Layer 5 of a small transformer language model trained on English Wikipedia (12 layers, counted from 0, width 128).
In attention head 0, each number of a token's query is one row of weights dot the token's vector x plus its bias. The head spreads its attention over the tokens so far by the softmax of query dot key.

Query weights of the head. A number n stands for (n - 500) times 0.0012.
q0 (bias 0.178): 577 386 504 451 518 536 572 572 617 653 555 493 427 522 559 558 562 627 599 644 517 480 638 546 515 435 423 476 464 342 533 458 343 526 408 499 448 631 547 570 449 541 465 484 516 495 589 533 492 507 399 456 484 431 392 375 500 394 542 507 409 479 513 533 443 525 569 403 566 540 442 510 460 462 412 485 505 435 434 435 636 594 457 474 533 511 537 334 315 500 402 575 558 393 452 539 539 458 543 482 581 503 366 585 453 455 472 449 484 476 534 546 444 533 427 219 452 494 436 410 441 462 430 527 249 431 382 341
q1 (bias 0.187): 722 242 532 541 524 382 579 403 397 398 604 449 353 410 648 668 377 482 631 527 590 433 570 544 389 427 715 467 544 548 744 245 337 614 367 464 450 751 506 577 551 551 631 511 430 637 452 667 546 644 382 628 399 494 547 701 469 370 596 488 534 440 503 410 696 578 615 593 393 578 549 357 317 386 444 611 631 505 418 621 472 500 398 425 604 602 621 474 442 432 391 558 511 522 577 418 429 393 476 502 447 483 513 471 435 590 377 344 559 564 631 553 433 541 407 468 584 518 380 307 451 564 433 548 378 567 559 659
q2 (bias -0.288): 361 574 495 469 427 421 453 521 472 557 513 391 511 570 488 426 519 468 516 447 535 621 405 441 606 534 490 382 400 389 417 661 762 444 633 533 500 470 387 439 487 400 350 537 489 416 371 463 644 480 536 537 424 477 519 494 474 624 434 517 644 580 482 536 423 602 457 335 736 394 457 454 608 471 590 530 442 619 619 574 496 355 467 605 534 424 379 532 570 511 414 333 521 514 453 532 337 506 599 409 395 417 513 512 510 466 537 534 485 507 341 429 562 366 634 659 477 538 619 544 609 535 524 537 651 500 561 500
q3 (bias -0.184): 435 452 517 511 527 573 492 666 580 428 482 613 474 441 485 312 527 598 589 412 436 531 477 523 642 483 517 497 464 191 331 560 523 412 550 592 501 404 552 386 353 511 568 518 474 402 492 399 625 386 552 461 579 427 292 418 525 407 375 539 444 399 557 673 269 606 552 492 574 532 419 441 534 500 622 461 398 528 617 475 541 520 567 472 383 506 288 566 483 493 521 383 616 482 502 540 323 558 532 598 518 588 545 578 594 591 618 367 301 440 408 537 509 373 583 468 545 491 555 529 608 499 442 500 466 480 471 444
q4 (bias 0.371): 566 340 486 475 613 478 565 541 370 531 348 610 553 278 502 582 446 568 475 339 434 302 592 518 273 514 484 562 675 507 496 629 365 565 387 517 452 656 718 604 525 554 545 473 575 622 592 585 457 474 485 602 287 434 422 447 478 524 558 662 448 564 508 384 615 466 685 654 478 556 488 577 378 512 387 446 610 387 463 602 388 371 559 559 551 695 724 574 526 406 593 544 426 529 486 460 766 483 416 512 488 485 451 414 343 456 549 394 524 636 511 427 414 703 414 510 571 554 440 458 481 392 506 442 441 492 544 667
q5 (bias 0.112): 532 474 602 417 470 422 543 487 440 476 533 536 414 641 589 497 499 467 659 462 585 454 669 558 536 503 648 378 586 511 537 577 415 575 557 505 449 557 472 451 553 383 634 536 521 608 436 553 486 522 325 497 527 444 671 366 415 419 533 502 399 563 582 431 475 545 582 408 506 389 467 363 410 662 359 300 525 479 375 559 694 424 517 371 621 510 460 635 531 505 200 570 685 517 422 314 563 438 482 572 567 464 575 530 507 591 468 408 518 698 493 514 557 576 523 562 514 586 412 405 692 463 616 459 504 477 467 533
q6 (bias -0.398): 455 567 371 351 591 523 435 587 549 479 590 355 320 584 468 424 593 469 383 667 336 631 580 429 606 640 517 506 444 341 433 521 562 548 599 448 480 349 318 462 544 394 367 480 532 378 421 427 439 381 490 477 562 564 611 455 493 506 449 455 643 374 389 615 447 519 393 391 587 498 420 474 487 453 541 573 339 589 516 616 616 534 285 608 432 412 454 483 518 434 594 356 478 507 471 591 403 614 563 462 488 507 448 431 478 425 330 631 375 468 508 495 609 389 617 599 458 598 449 550 297 520 525 540 490 510 531 718
q7 (bias -0.104): 406 428 393 632 558 531 377 513 654 363 474 449 595 497 503 529 337 554 456 546 302 433 481 424 542 502 385 477 509 394 584 491 440 438 445 413 568 267 474 439 447 562 464 377 547 425 543 337 432 405 447 331 558 459 409 311 549 438 364 578 509 372 402 451 418 527 505 665 572 546 425 533 632 624 551 576 398 482 488 446 420 457 304 612 515 342 481 343 482 528 551 715 503 512 493 774 438 514 398 495 439 449 356 491 356 334 478 602 404 355 373 437 484 618 436 400 464 418 398 523 412 572 494 410 645 258 540 533
q8 (bias -0.298): 522 531 412 480 443 429 309 578 479 458 463 405 163 610 571 365 420 323 485 697 471 700 460 543 465 543 604 626 464 381 388 599 658 594 654 485 613 525 478 506 573 503 538 478 545 435 551 487 550 476 262 499 518 719 363 464 382 391 458 569 608 353 359 493 550 392 536 464 436 534 477 236 498 455 653 458 456 553 441 607 533 566 407 526 414 471 448 251 501 584 335 406 488 502 473 546 449 474 499 424 439 452 609 495 435 490 541 470 520 332 487 488 626 420 565 728 394 465 525 494 550 636 267 599 438 577 607 490
q9 (bias -0.130): 550 560 430 677 621 551 580 539 584 590 573 425 553 486 610 349 471 496 637 690 372 478 310 488 587 366 381 531 542 324 485 630 575 563 435 473 610 433 427 325 437 452 532 483 452 435 565 463 446 454 477 468 285 551 499 416 468 532 339 442 461 420 296 350 342 429 572 462 513 573 479 485 754 665 619 353 519 544 426 306 525 484 610 447 442 475 485 498 534 384 680 609 549 546 541 447 525 469 402 579 571 628 487 599 539 537 633 398 488 460 409 480 497 325 467 537 475 570 439 428 666 552 294 539 509 443 488 490
q10 (bias 0.477): 380 164 573 516 490 520 505 463 463 408 497 726 653 562 570 533 447 555 497 280 626 354 608 437 375 510 559 536 637 680 444 370 543 430 327 598 428 629 686 569 565 561 544 609 525 847 696 596 490 620 585 556 483 461 490 566 569 457 595 547 525 504 561 574 666 449 610 519 484 343 723 631 362 417 354 550 512 354 458 641 459 411 548 353 556 689 721 524 493 548 570 497 586 324 581 348 482 475 568 519 543 481 575 399 405 451 593 523 571 608 642 435 462 565 470 536 642 516 450 496 418 293 640 407 572 623 475 471
q11 (bias 0.123): 496 330 412 455 512 428 472 495 452 526 605 463 412 712 516 433 473 627 592 567 634 594 627 594 441 739 591 583 709 610 595 615 602 594 541 422 563 485 362 701 511 543 535 505 633 339 492 555 360 510 644 418 505 401 459 600 410 585 507 470 348 528 628 561 511 436 496 672 363 423 490 461 620 607 549 456 439 552 349 703 486 578 433 418 376 505 511 541 526 486 497 450 399 337 556 417 550 376 469 644 492 464 468 613 404 475 506 443 454 531 399 681 472 487 673 281 400 438 579 462 418 454 417 348 504 613 511 506
q12 (bias -0.190): 375 286 486 602 508 581 564 553 504 501 394 380 531 488 579 237 514 560 697 708 362 707 443 375 542 500 462 493 372 622 454 394 722 437 514 659 534 530 262 480 653 589 438 475 394 449 546 663 414 462 486 701 437 404 425 471 619 485 386 327 665 465 546 595 466 529 395 382 685 494 547 464 606 270 544 534 498 411 699 379 652 388 631 362 511 599 446 679 577 564 461 356 714 472 564 509 462 546 515 643 528 346 500 381 325 340 379 674 595 489 443 463 604 352 506 514 564 454 538 520 637 429 553 619 348 536 504 483
q13 (bias 0.295): 495 243 547 518 400 694 426 463 558 445 487 658 545 457 577 586 475 607 667 433 741 484 699 530 365 548 630 479 418 597 392 380 589 694 411 563 364 496 720 472 819 541 398 496 558 636 467 480 553 508 450 481 558 376 470 492 621 533 507 633 619 610 656 570 430 452 594 679 507 441 538 553 401 485 615 531 477 441 348 669 598 344 770 653 445 637 561 386 524 417 669 489 603 420 661 356 438 357 613 616 584 604 577 591 687 465 445 574 518 481 547 516 421 495 598 476 595 554 674 569 350 409 603 440 481 710 422 438
q14 (bias -0.200): 509 438 712 540 539 474 596 527 523 569 437 511 609 532 479 512 437 447 648 659 409 689 284 562 400 537 509 423 727 548 544 466 530 565 617 534 591 648 591 360 483 283 597 463 445 431 305 457 537 444 470 618 441 393 526 351 507 373 339 788 626 529 416 308 362 393 486 293 277 332 644 388 596 365 624 378 486 440 626 369 475 323 635 395 356 551 529 316 413 530 427 601 707 443 452 639 364 397 468 448 483 578 373 654 776 673 655 488 544 600 322 443 540 430 347 562 497 602 376 439 353 576 513 453 678 419 684 524
q15 (bias -0.225): 526 481 551 526 568 520 607 486 687 457 730 498 584 549 555 600 629 490 424 653 467 397 397 589 574 429 244 438 488 355 468 458 338 656 375 583 445 530 419 548 460 319 543 434 473 401 485 281 665 757 539 493 643 602 426 487 450 517 391 299 462 527 309 682 423 486 473 602 521 417 339 615 644 626 485 505 474 681 461 546 479 816 592 539 657 412 634 474 566 355 410 361 568 709 594 717 273 420 511 580 331 539 595 446 416 545 691 453 377 283 493 501 361 519 291 235 404 429 497 430 532 378 546 452 623 546 457 424
q16 (bias -0.042): 531 355 596 244 456 542 337 474 547 480 563 520 533 476 520 528 589 545 608 459 710 457 461 286 481 470 465 329 559 605 468 305 585 572 385 340 417 422 552 511 544 316 485 431 547 614 653 510 521 491 502 574 357 405 552 467 520 563 572 538 443 621 588 564 614 611 534 599 571 526 568 588 526 550 312 462 631 648 351 479 463 603 406 615 658 530 547 573 367 708 701 565 370 332 525 528 612 519 512 419 476 552 373 514 636 410 495 379 492 538 572 501 398 508 345 454 519 502 446 503 625 553 675 442 622 527 464 231
q17 (bias 0.395): 575 356 684 426 429 353 598 546 516 386 535 549 639 472 470 674 211 543 509 462 531 318 595 602 192 635 556 365 840 642 695 320 408 596 308 523 458 598 657 774 567 613 536 407 666 545 657 462 501 475 413 581 372 354 510 652 554 417 656 520 207 631 647 504 634 331 653 715 315 547 701 627 408 361 492 539 591 373 418 523 429 391 533 269 696 676 654 621 553 434 426 595 671 373 617 254 535 333 267 521 618 477 443 528 504 465 576 568 541 451 471 409 418 778 535 771 556 404 400 562 404 452 693 508 709 494 505 325
q18 (bias 0.151): 502 368 655 427 483 341 654 347 504 415 465 584 510 612 611 507 385 588 667 426 554 513 726 464 621 643 695 368 444 489 531 339 625 470 520 495 508 559 502 591 448 388 457 645 486 650 361 620 552 381 491 424 468 579 700 535 614 683 506 405 631 383 528 649 395 371 421 615 462 290 639 549 468 610 387 689 594 362 440 477 268 634 501 388 709 453 550 810 515 348 465 299 394 382 579 446 550 577 703 562 464 545 445 591 468 372 539 747 416 537 502 419 418 489 492 385 617 384 601 698 262 451 762 532 380 349 502 527
q19 (bias 0.066): 478 584 428 415 641 432 556 358 579 540 401 482 566 382 298 465 591 528 426 620 664 596 432 391 426 477 567 467 438 461 489 486 319 519 412 441 692 434 224 520 508 359 641 405 448 362 453 532 430 513 593 398 593 472 366 328 617 525 507 514 452 410 399 432 556 596 496 592 337 364 526 469 646 550 398 296 482 501 605 422 453 659 580 746 467 487 373 546 390 536 588 572 531 346 592 568 374 361 327 492 409 418 286 642 441 579 356 663 612 590 594 557 402 549 454 600 468 586 576 554 505 617 365 521 499 304 563 536
q20 (bias -0.102): 421 535 329 620 626 480 466 325 406 801 242 414 608 309 498 687 388 386 38 618 282 645 543 551 262 666 366 401 503 682 549 646 276 584 479 502 582 693 625 603 515 392 283 636 459 411 413 384 379 461 577 590 501 388 511 457 626 486 549 499 367 378 558 315 657 754 453 484 510 413 466 554 371 418 226 469 476 470 365 364 384 420 657 620 296 485 543 434 588 600 405 630 482 526 410 446 484 590 396 511 490 541 304 340 540 475 534 358 406 339 418 506 506 602 562 394 388 474 467 462 700 558 665 314 458 225 745 780
q21 (bias -0.087): 530 311 379 438 583 470 544 558 450 552 396 607 364 306 563 597 417 423 318 577 408 382 594 552 602 494 538 537 487 714 406 543 343 410 428 475 495 399 242 548 299 419 520 542 484 548 484 510 333 558 528 575 317 440 125 776 327 701 589 473 146 531 417 463 466 263 474 454 474 238 598 480 289 528 449 524 411 361 541 381 586 452 390 381 541 583 427 476 455 600 242 565 551 586 342 287 744 558 224 341 463 529 304 521 524 211 517 605 363 523 741 427 478 558 552 411 551 457 325 561 396 624 565 434 287 441 591 354
q22 (bias -0.007): 713 440 384 538 303 662 528 332 573 638 617 415 383 386 519 600 362 410 351 511 334 423 552 536 672 400 635 587 378 397 454 679 435 423 374 493 471 431 504 440 356 524 327 426 575 379 607 377 677 579 359 594 393 519 636 621 573 461 520 431 385 479 597 822 499 675 593 610 413 601 382 518 537 422 688 691 489 433 421 695 377 229 628 588 556 533 535 269 664 300 532 131 368 420 571 408 415 331 544 461 414 376 458 427 605 667 518 554 535 476 609 498 562 512 240 468 645 498 501 487 772 583 506 590 490 684 195 336
q23 (bias -0.031): 687 560 566 432 472 394 745 379 381 351 565 588 343 631 657 556 530 478 359 493 539 504 495 405 531 478 505 419 506 382 392 618 454 406 407 578 469 427 366 475 661 643 443 634 490 526 386 567 611 446 275 686 512 695 492 456 613 358 401 844 636 550 491 724 434 366 425 465 440 490 742 456 405 334 327 597 596 496 538 451 647 286 617 640 680 471 670 384 645 431 380 137 300 669 654 434 416 466 537 497 368 647 563 458 708 549 513 693 563 286 533 313 491 399 461 507 482 477 489 419 526 458 503 343 416 534 317 525
q24 (bias 0.043): 439 408 487 496 471 698 624 399 307 745 517 528 459 761 553 538 677 493 864 540 630 624 524 306 407 532 665 514 419 305 544 419 730 336 480 612 494 575 426 509 536 635 616 519 442 445 316 703 352 548 512 375 521 437 594 430 478 517 561 418 474 507 568 401 566 558 351 504 304 296 444 409 314 581 413 585 404 588 457 627 508 438 212 453 638 578 384 429 520 675 307 463 385 619 645 555 508 484 461 469 481 478 579 374 390 358 71 594 448 569 744 619 510 478 242 576 441 454 681 590 524 652 637 534 321 401 533 634
q25 (bias -0.008): 372 585 462 450 632 442 613 656 589 477 423 741 598 441 388 512 527 391 410 459 643 470 430 540 658 308 457 489 554 500 395 653 655 686 369 379 554 531 740 589 551 386 561 446 296 534 486 468 640 826 644 502 606 532 540 484 510 631 452 682 486 347 340 510 538 450 428 519 476 311 546 446 549 402 575 495 350 501 311 616 289 450 360 545 519 536 613 275 466 661 569 641 682 398 459 538 457 626 304 392 356 553 486 565 404 585 721 628 491 536 538 550 503 465 280 324 411 600 278 451 663 534 441 439 389 614 733 501
q26 (bias -0.013): 433 612 552 338 567 469 710 499 448 616 622 522 252 595 760 531 549 472 458 184 418 580 567 419 735 666 583 427 468 371 650 542 710 567 627 510 550 437 339 484 503 376 357 511 286 592 361 692 463 246 337 551 531 443 611 534 565 632 449 201 364 561 566 612 489 562 606 401 432 621 459 600 539 306 424 552 490 433 809 591 594 438 367 670 446 622 427 700 533 585 512 124 478 432 495 352 788 538 785 525 457 319 566 508 384 440 527 646 556 485 314 429 433 407 694 366 484 419 730 424 484 792 536 364 409 767 371 664
q27 (bias 0.047): 546 665 522 413 567 293 545 278 540 206 368 587 393 247 646 519 362 507 335 605 488 580 429 537 314 469 828 565 365 617 485 381 351 450 526 527 487 537 526 544 574 476 375 689 253 508 427 650 526 547 562 677 423 515 412 581 470 523 572 840 566 410 546 618 561 614 566 357 498 469 497 536 318 485 556 596 525 421 634 317 373 814 396 863 619 622 434 646 450 245 395 379 693 321 499 431 639 427 460 420 477 551 535 493 550 321 410 744 553 392 277 357 459 688 620 526 542 560 511 540 484 387 238 418 417 617 506 386
q28 (bias -0.045): 684 428 452 598 572 574 311 631 455 363 544 283 566 664 372 245 552 367 467 558 423 592 455 392 512 232 455 283 755 552 489 692 590 404 559 671 502 446 376 374 358 487 432 267 477 520 359 485 420 520 512 561 455 356 652 472 640 268 340 533 820 409 456 542 519 471 471 403 493 483 708 360 548 596 756 495 517 627 612 596 393 625 443 529 772 707 429 648 661 333 713 294 567 492 402 618 333 463 586 365 410 664 550 329 489 538 308 701 611 712 460 454 458 385 466 396 642 554 263 552 578 538 767 567 459 455 570 386
q29 (bias -0.062): 530 559 417 292 590 504 454 590 477 554 620 595 572 677 480 669 666 326 464 422 517 155 406 651 545 343 405 515 582 685 489 490 407 830 662 583 549 376 602 618 398 490 303 720 526 495 511 330 523 464 424 605 477 379 458 406 418 660 534 600 436 459 492 573 694 390 564 560 836 600 616 447 427 590 553 506 512 607 246 446 594 427 365 238 470 383 583 400 404 457 224 567 599 632 351 239 615 288 467 399 609 358 579 377 329 533 535 478 591 620 623 535 424 455 662 381 615 513 584 579 454 628 381 512 323 573 448 453
q30 (bias -0.065): 419 511 544 423 406 597 453 385 281 515 338 495 434 552 506 692 566 403 595 552 542 426 580 578 627 486 371 453 639 252 342 643 552 624 335 619 575 665 490 371 615 480 586 566 516 452 322 653 547 651 426 508 595 490 691 436 512 526 450 568 490 538 372 440 500 205 644 521 472 621 558 388 270 334 657 447 516 464 623 331 547 683 539 604 643 677 741 456 398 467 346 271 442 546 450 418 502 540 601 510 612 569 612 452 273 524 769 562 572 709 595 497 609 671 577 640 574 487 563 484 560 386 500 498 285 462 544 468
q31 (bias -0.050): 488 645 555 377 479 241 437 397 402 399 617 601 461 477 755 374 653 576 539 478 566 604 518 589 540 418 641 492 349 314 754 640 322 621 341 532 371 461 449 488 532 509 545 479 357 456 561 500 379 529 695 429 494 504 673 375 475 759 496 444 591 616 604 218 505 575 464 660 609 371 541 515 558 444 496 545 557 562 553 354 248 640 556 460 571 628 524 743 402 502 652 345 423 612 672 541 558 365 611 599 337 527 476 721 378 462 359 438 487 613 555 458 465 685 335 545 407 383 438 575 646 640 573 668 413 479 560 384

Each question shows a short text with each token's key, already scaled and adjusted for position as the last token sees it. A number n stands for (n - 500) times 0.0017.

Then comes the last token's vector x. A number n stands for (n - 500) times 0.013.

0 " Don": 395 379 419 681 608 375 329 601 283 505 771 461 399 636 516 537 876 831 593 417 486 517 485 542 541 559 445 564 483 553 518 573
1 "'": 574 347 330 661 721 483 379 512 223 539 709 485 415 632 483 566 842 816 452 451 516 586 574 595 476 489 463 555 489 530 395 614
2 "t": 761 460 297 518 676 475 289 555 338 560 732 434 509 611 491 595 898 756 542 346 539 553 478 440 557 475 566 545 497 563 506 468
3 " M": 581 616 342 392 663 593 289 468 317 486 702 416 360 651 461 569 905 723 577 331 465 455 428 616 554 577 475 568 532 500 630 562
4 "ind": 520 726 342 287 683 585 273 449 303 465 758 551 367 621 544 618 788 739 587 383 458 547 511 569 485 452 501 495 361 540 525 577
5 "\"": 348 546 477 258 683 587 322 427 257 474 701 473 382 676 346 586 778 833 572 418 424 495 546 523 545 521 529 521 467 359 526 484
x: 545 526 488 494 532 521 554 544 554 502 514 540 575 501 407 506 452 606 482 502 486 555 551 564 527 442 576 402 477 479 530 509 497 460 457 545 460 523 514 539 607 519 489 534 505 496 591 677 489 509 458 504 500 538 430 496 554 510 518 473 534 446 460 562 559 527 506 513 508 496 533 447 501 441 541 523 483 530 477 567 500 488 434 527 401 516 460 510 529 481 492 436 507 519 416 544 532 508 486 664 467 440 532 508 516 570 547 477 578 509 536 477 197 450 520 517 527 522 544 621 437 524 545 540 522 491 453 445
To which token does the last token give the most attention? 5 "\""

0 " |": 437 387 472 616 599 371 367 570 337 503 688 467 484 639 414 534 712 694 558 463 467 489 497 512 480 498 473 509 508 497 498 490
1 " —": 612 330 364 609 659 444 331 511 355 536 650 475 430 638 442 538 680 637 533 474 507 517 523 494 488 516 539 502 498 515 493 543
2 " |": 634 512 360 532 673 435 346 507 340 469 693 474 454 628 454 516 717 636 579 462 498 491 493 465 473 482 454 515 497 499 481 522
3 " —": 609 673 344 419 663 552 338 448 349 501 653 495 422 632 444 534 679 633 529 480 507 519 524 491 490 515 537 500 499 514 492 544
4 " |": 435 618 409 380 679 554 356 451 347 438 693 495 445 622 457 513 718 630 576 462 499 493 495 462 476 484 455 511 497 497 482 524
5 " —": 296 527 511 323 597 642 368 391 352 468 653 515 413 627 444 530 675 632 527 483 506 520 525 491 491 515 537 499 500 514 492 544
x: 520 451 532 583 468 454 524 524 614 539 373 613 515 504 448 511 496 598 509 530 533 478 512 509 490 454 503 540 618 528 447 545 513 508 420 498 398 519 497 513 446 532 543 472 483 429 526 554 444 487 483 511 519 505 437 479 685 496 587 469 509 484 499 584 557 483 555 498 520 492 511 564 470 540 475 574 482 460 501 469 549 445 497 499 434 547 491 505 520 469 449 381 453 450 576 477 568 550 522 570 612 469 543 561 492 450 538 486 602 515 488 316 299 488 528 499 513 486 407 651 495 593 457 588 489 529 394 497
Which two tokens does the last token look at most, in order? 2 " |", 1 " —"

0 " a": 449 422 483 614 557 373 320 583 285 501 749 455 491 683 358 470 772 819 566 442 508 428 548 476 474 479 510 530 557 492 536 553
1 " M": 561 418 383 573 643 483 324 543 364 511 674 398 383 667 441 571 820 743 621 359 436 458 430 651 538 572 465 569 528 486 597 549
2 "in": 660 493 309 487 632 460 347 539 362 473 697 433 358 597 579 571 792 698 585 338 567 532 453 496 484 498 470 513 359 608 588 674
3 "ute": 735 536 350 376 628 470 311 556 366 480 687 418 348 642 481 583 771 722 625 435 532 602 500 476 546 475 536 622 414 552 545 508
4 "\"": 476 630 375 327 646 507 317 470 300 508 659 451 410 665 349 600 754 792 558 413 444 488 559 542 530 530 544 528 518 368 521 482
5 " (": 309 483 496 310 629 662 335 347 279 439 701 526 433 655 458 509 772 755 552 437 429 497 537 527 461 513 497 491 505 472 468 486
x: 537 535 419 576 546 427 500 501 523 526 431 515 481 516 500 548 501 590 523 473 457 538 469 388 485 517 554 444 437 492 460 535 478 499 386 525 392 477 456 479 483 540 455 473 495 544 507 640 485 478 527 515 491 531 497 484 574 483 468 516 526 454 478 507 499 538 528 547 514 538 497 457 494 494 498 467 449 567 519 521 507 511 513 476 521 550 492 497 521 505 499 464 557 459 541 530 505 462 442 540 472 499 508 479 514 477 550 460 516 528 480 309 109 510 532 483 566 417 579 649 399 462 505 614 519 485 535 472
To which token does the last token give the most attention? 0 " a"

0 " ": 477 354 474 652 642 423 352 521 345 553 664 475 451 634 414 527 731 762 569 475 420 492 492 534 477 521 475 503 514 511 502 493
1 "5": 643 422 326 581 569 519 383 529 394 576 569 414 426 631 424 593 787 648 553 272 464 500 516 503 516 518 476 474 501 533 499 485
2 "9": 660 580 331 502 602 540 401 504 364 564 626 440 430 592 427 645 815 620 558 340 469 489 510 513 506 503 470 471 484 542 524 464
3 " |": 572 574 378 468 668 492 349 508 330 468 698 467 470 640 402 559 767 716 578 440 476 498 477 469 475 499 467 503 502 482 503 474
4 " —": 419 693 406 340 639 595 336 419 333 495 664 484 409 650 425 542 700 678 541 476 486 530 518 494 483 539 549 496 500 506 493 522
5 " |": 384 522 481 354 656 600 346 425 338 424 704 489 442 655 435 525 746 683 573 437 475 495 478 472 465 497 457 499 507 494 489 489
x: 459 495 491 517 477 426 554 486 550 521 519 589 494 520 449 503 448 543 502 542 490 456 468 468 500 463 535 500 478 512 527 491 496 523 482 523 405 479 470 461 509 548 483 431 454 494 537 519 421 487 474 493 508 470 494 508 612 478 500 496 503 474 521 518 533 512 565 560 522 506 526 433 482 443 504 510 426 482 448 473 372 581 473 520 475 539 450 514 448 507 519 430 369 500 489 413 484 471 508 471 496 515 497 493 503 445 519 499 595 530 521 496 102 510 524 527 551 394 554 582 451 507 474 512 498 516 451 509
Which token does the last token look at most, and with what share of its attention? 3 " |", with about 30%

0 "3": 505 333 456 670 600 456 400 528 368 591 608 454 456 612 416 591 785 676 580 364 466 513 521 535 489 532 472 500 517 503 497 493
1 "1": 634 433 382 589 621 472 384 536 363 565 627 432 447 639 411 537 777 691 573 381 439 472 522 548 494 525 470 487 516 499 536 490
2 " |": 616 491 383 537 660 446 353 527 333 469 704 479 474 639 409 545 738 711 558 453 464 489 482 478 469 504 465 498 505 475 491 482
3 " —": 611 672 339 421 657 549 334 450 345 509 658 483 409 646 434 539 694 677 539 473 489 526 518 498 483 537 541 498 500 504 492 529
4 " |": 445 614 406 389 678 549 342 450 334 438 697 490 444 644 439 516 732 668 572 442 476 489 477 468 471 497 455 495 504 490 481 493
5 " —": 291 529 509 316 600 641 360 387 342 471 661 511 403 640 438 532 683 662 535 478 496 525 519 493 484 525 542 499 500 512 491 537
x: 512 453 533 571 468 444 518 535 613 544 380 599 518 506 453 525 497 580 508 523 530 511 509 488 491 450 501 528 619 538 447 546 526 498 437 495 410 539 489 516 454 527 550 463 483 425 522 568 448 479 487 513 518 513 436 487 690 502 585 478 509 482 499 594 569 486 542 488 520 502 510 551 477 535 479 577 492 476 512 473 536 449 490 498 436 541 483 507 521 469 443 368 455 451 568 478 576 565 536 561 610 474 555 574 497 450 538 478 592 512 489 318 287 493 543 500 514 479 416 661 484 585 452 589 489 543 405 496
To which token does the last token give the most attention? 2 " |"

0 ".": 422 377 476 611 600 400 389 539 376 536 639 465 474 661 386 550 660 712 527 467 458 503 513 504 492 483 469 511 532 552 532 490
1 " The": 519 421 392 573 539 389 359 528 326 490 663 471 497 664 424 526 671 686 563 491 508 486 484 489 500 519 412 521 504 475 509 472
2 " s": 562 484 387 511 644 466 395 507 367 489 650 440 412 635 460 474 730 641 519 374 439 495 461 533 540 463 506 513 535 443 548 503
3 "ess": 619 602 361 410 678 496 376 478 371 474 655 500 376 573 458 560 649 645 543 418 470 505 533 516 565 507 488 533 505 521 526 502
4 "ions": 497 655 418 383 625 560 338 503 357 507 633 506 416 561 494 581 743 596 512 445 488 511 506 529 543 445 559 508 465 495 501 493
5 " were": 387 563 495 400 610 551 357 439 356 447 659 521 466 653 408 529 684 693 551 453 530 493 502 484 502 498 507 537 519 511 499 503
x: 521 475 593 570 510 458 545 543 515 520 587 619 503 538 579 516 532 578 487 546 467 578 422 425 584 452 525 468 502 512 443 484 489 506 518 495 425 460 451 490 510 521 498 489 449 612 497 501 471 457 503 515 506 501 540 518 601 461 574 477 497 490 495 513 527 459 445 650 498 511 472 498 480 478 518 531 484 481 461 532 533 474 500 541 598 513 472 459 525 439 573 450 508 544 523 524 500 484 477 504 522 492 518 537 509 503 472 564 678 487 509 483 112 490 491 512 569 519 521 633 493 480 552 483 509 514 469 451
Which token does the last token look at most, and with what share of its attention? 5 " were", with about 20%

0 " D": 457 433 472 566 571 443 402 530 415 501 634 443 459 570 457 512 672 682 565 459 463 502 509 543 490 522 492 529 498 524 532 524
1 "own": 506 391 403 587 571 466 387 550 399 515 599 485 449 602 519 545 674 625 483 434 498 546 521 541 515 502 487 518 475 515 509 521
2 " or": 625 515 412 530 581 416 389 509 375 496 648 503 443 607 480 509 627 609 558 489 481 504 512 502 457 458 500 523 466 497 498 449
3 " L": 529 550 442 433 578 542 387 479 429 502 613 443 432 579 455 547 685 630 533 416 482 482 494 563 514 520 474 541 528 505 581 525
4 "ay": 497 615 441 416 590 526 402 490 436 489 615 497 415 580 512 577 674 620 533 404 495 544 497 506 492 514 484 516 464 497 568 500
5 " D": 411 528 546 404 561 601 382 424 425 467 631 466 447 545 481 526 695 596 528 440 511 500 496 525 492 543 505 516 512 533 539 532
x: 458 478 700 510 487 437 534 493 499 458 369 562 468 483 522 539 506 514 483 435 567 535 535 470 481 468 480 531 553 514 500 546 566 533 425 515 388 472 504 532 487 540 493 513 554 582 497 544 528 476 471 537 507 542 475 483 485 481 571 514 521 471 512 544 504 485 510 456 417 494 513 493 437 480 514 455 529 470 523 519 449 550 538 503 557 558 623 482 528 525 467 419 473 488 550 496 489 549 565 496 507 470 479 524 496 468 555 524 545 522 533 266 140 487 482 526 554 478 511 509 490 484 420 578 478 492 509 465
Which token does the last token look at most, and with what share of its attention? 3 " L", with about 30%

0 " D": 458 434 472 565 570 443 403 530 415 501 633 444 459 569 458 512 671 680 564 459 464 502 509 543 490 522 492 529 498 524 532 524
1 "yn": 509 416 411 574 570 434 406 532 379 473 630 486 436 591 549 509 635 645 521 453 510 519 475 515 523 532 485 529 422 534 516 493
2 "ast": 558 438 367 499 592 483 415 499 388 530 601 474 476 526 511 525 717 605 543 435 472 519 556 505 508 500 526 488 454 525 527 496
3 "y": 609 555 404 451 546 497 399 546 392 495 597 504 448 551 519 581 702 599 539 465 497 515 523 497 529 487 534 540 464 538 550 452
4 ":": 468 602 432 412 611 526 390 479 366 452 609 487 488 582 443 512 657 639 532 495 482 518 487 469 492 529 503 504 489 517 506 490
5 " R": 437 523 535 426 551 582 397 424 424 480 613 457 411 564 511 504 705 603 530 440 469 498 479 557 509 525 500 522 508 488 582 514
x: 474 489 601 506 480 483 578 488 489 499 392 539 497 511 515 522 510 506 481 433 545 529 536 474 536 509 537 456 496 531 490 528 558 491 503 561 441 564 479 492 511 525 474 487 516 498 494 532 491 507 433 476 536 522 499 519 576 471 475 498 498 540 488 514 443 452 470 468 462 492 520 464 451 527 467 502 603 449 519 527 431 487 544 525 657 522 587 501 495 463 454 471 536 532 519 473 458 541 566 494 469 541 538 503 487 467 551 536 588 499 498 155 182 502 515 516 536 444 531 630 456 433 470 513 529 477 479 443
Which two tokens does the last token look at most, in order? 5 " R", 0 " D"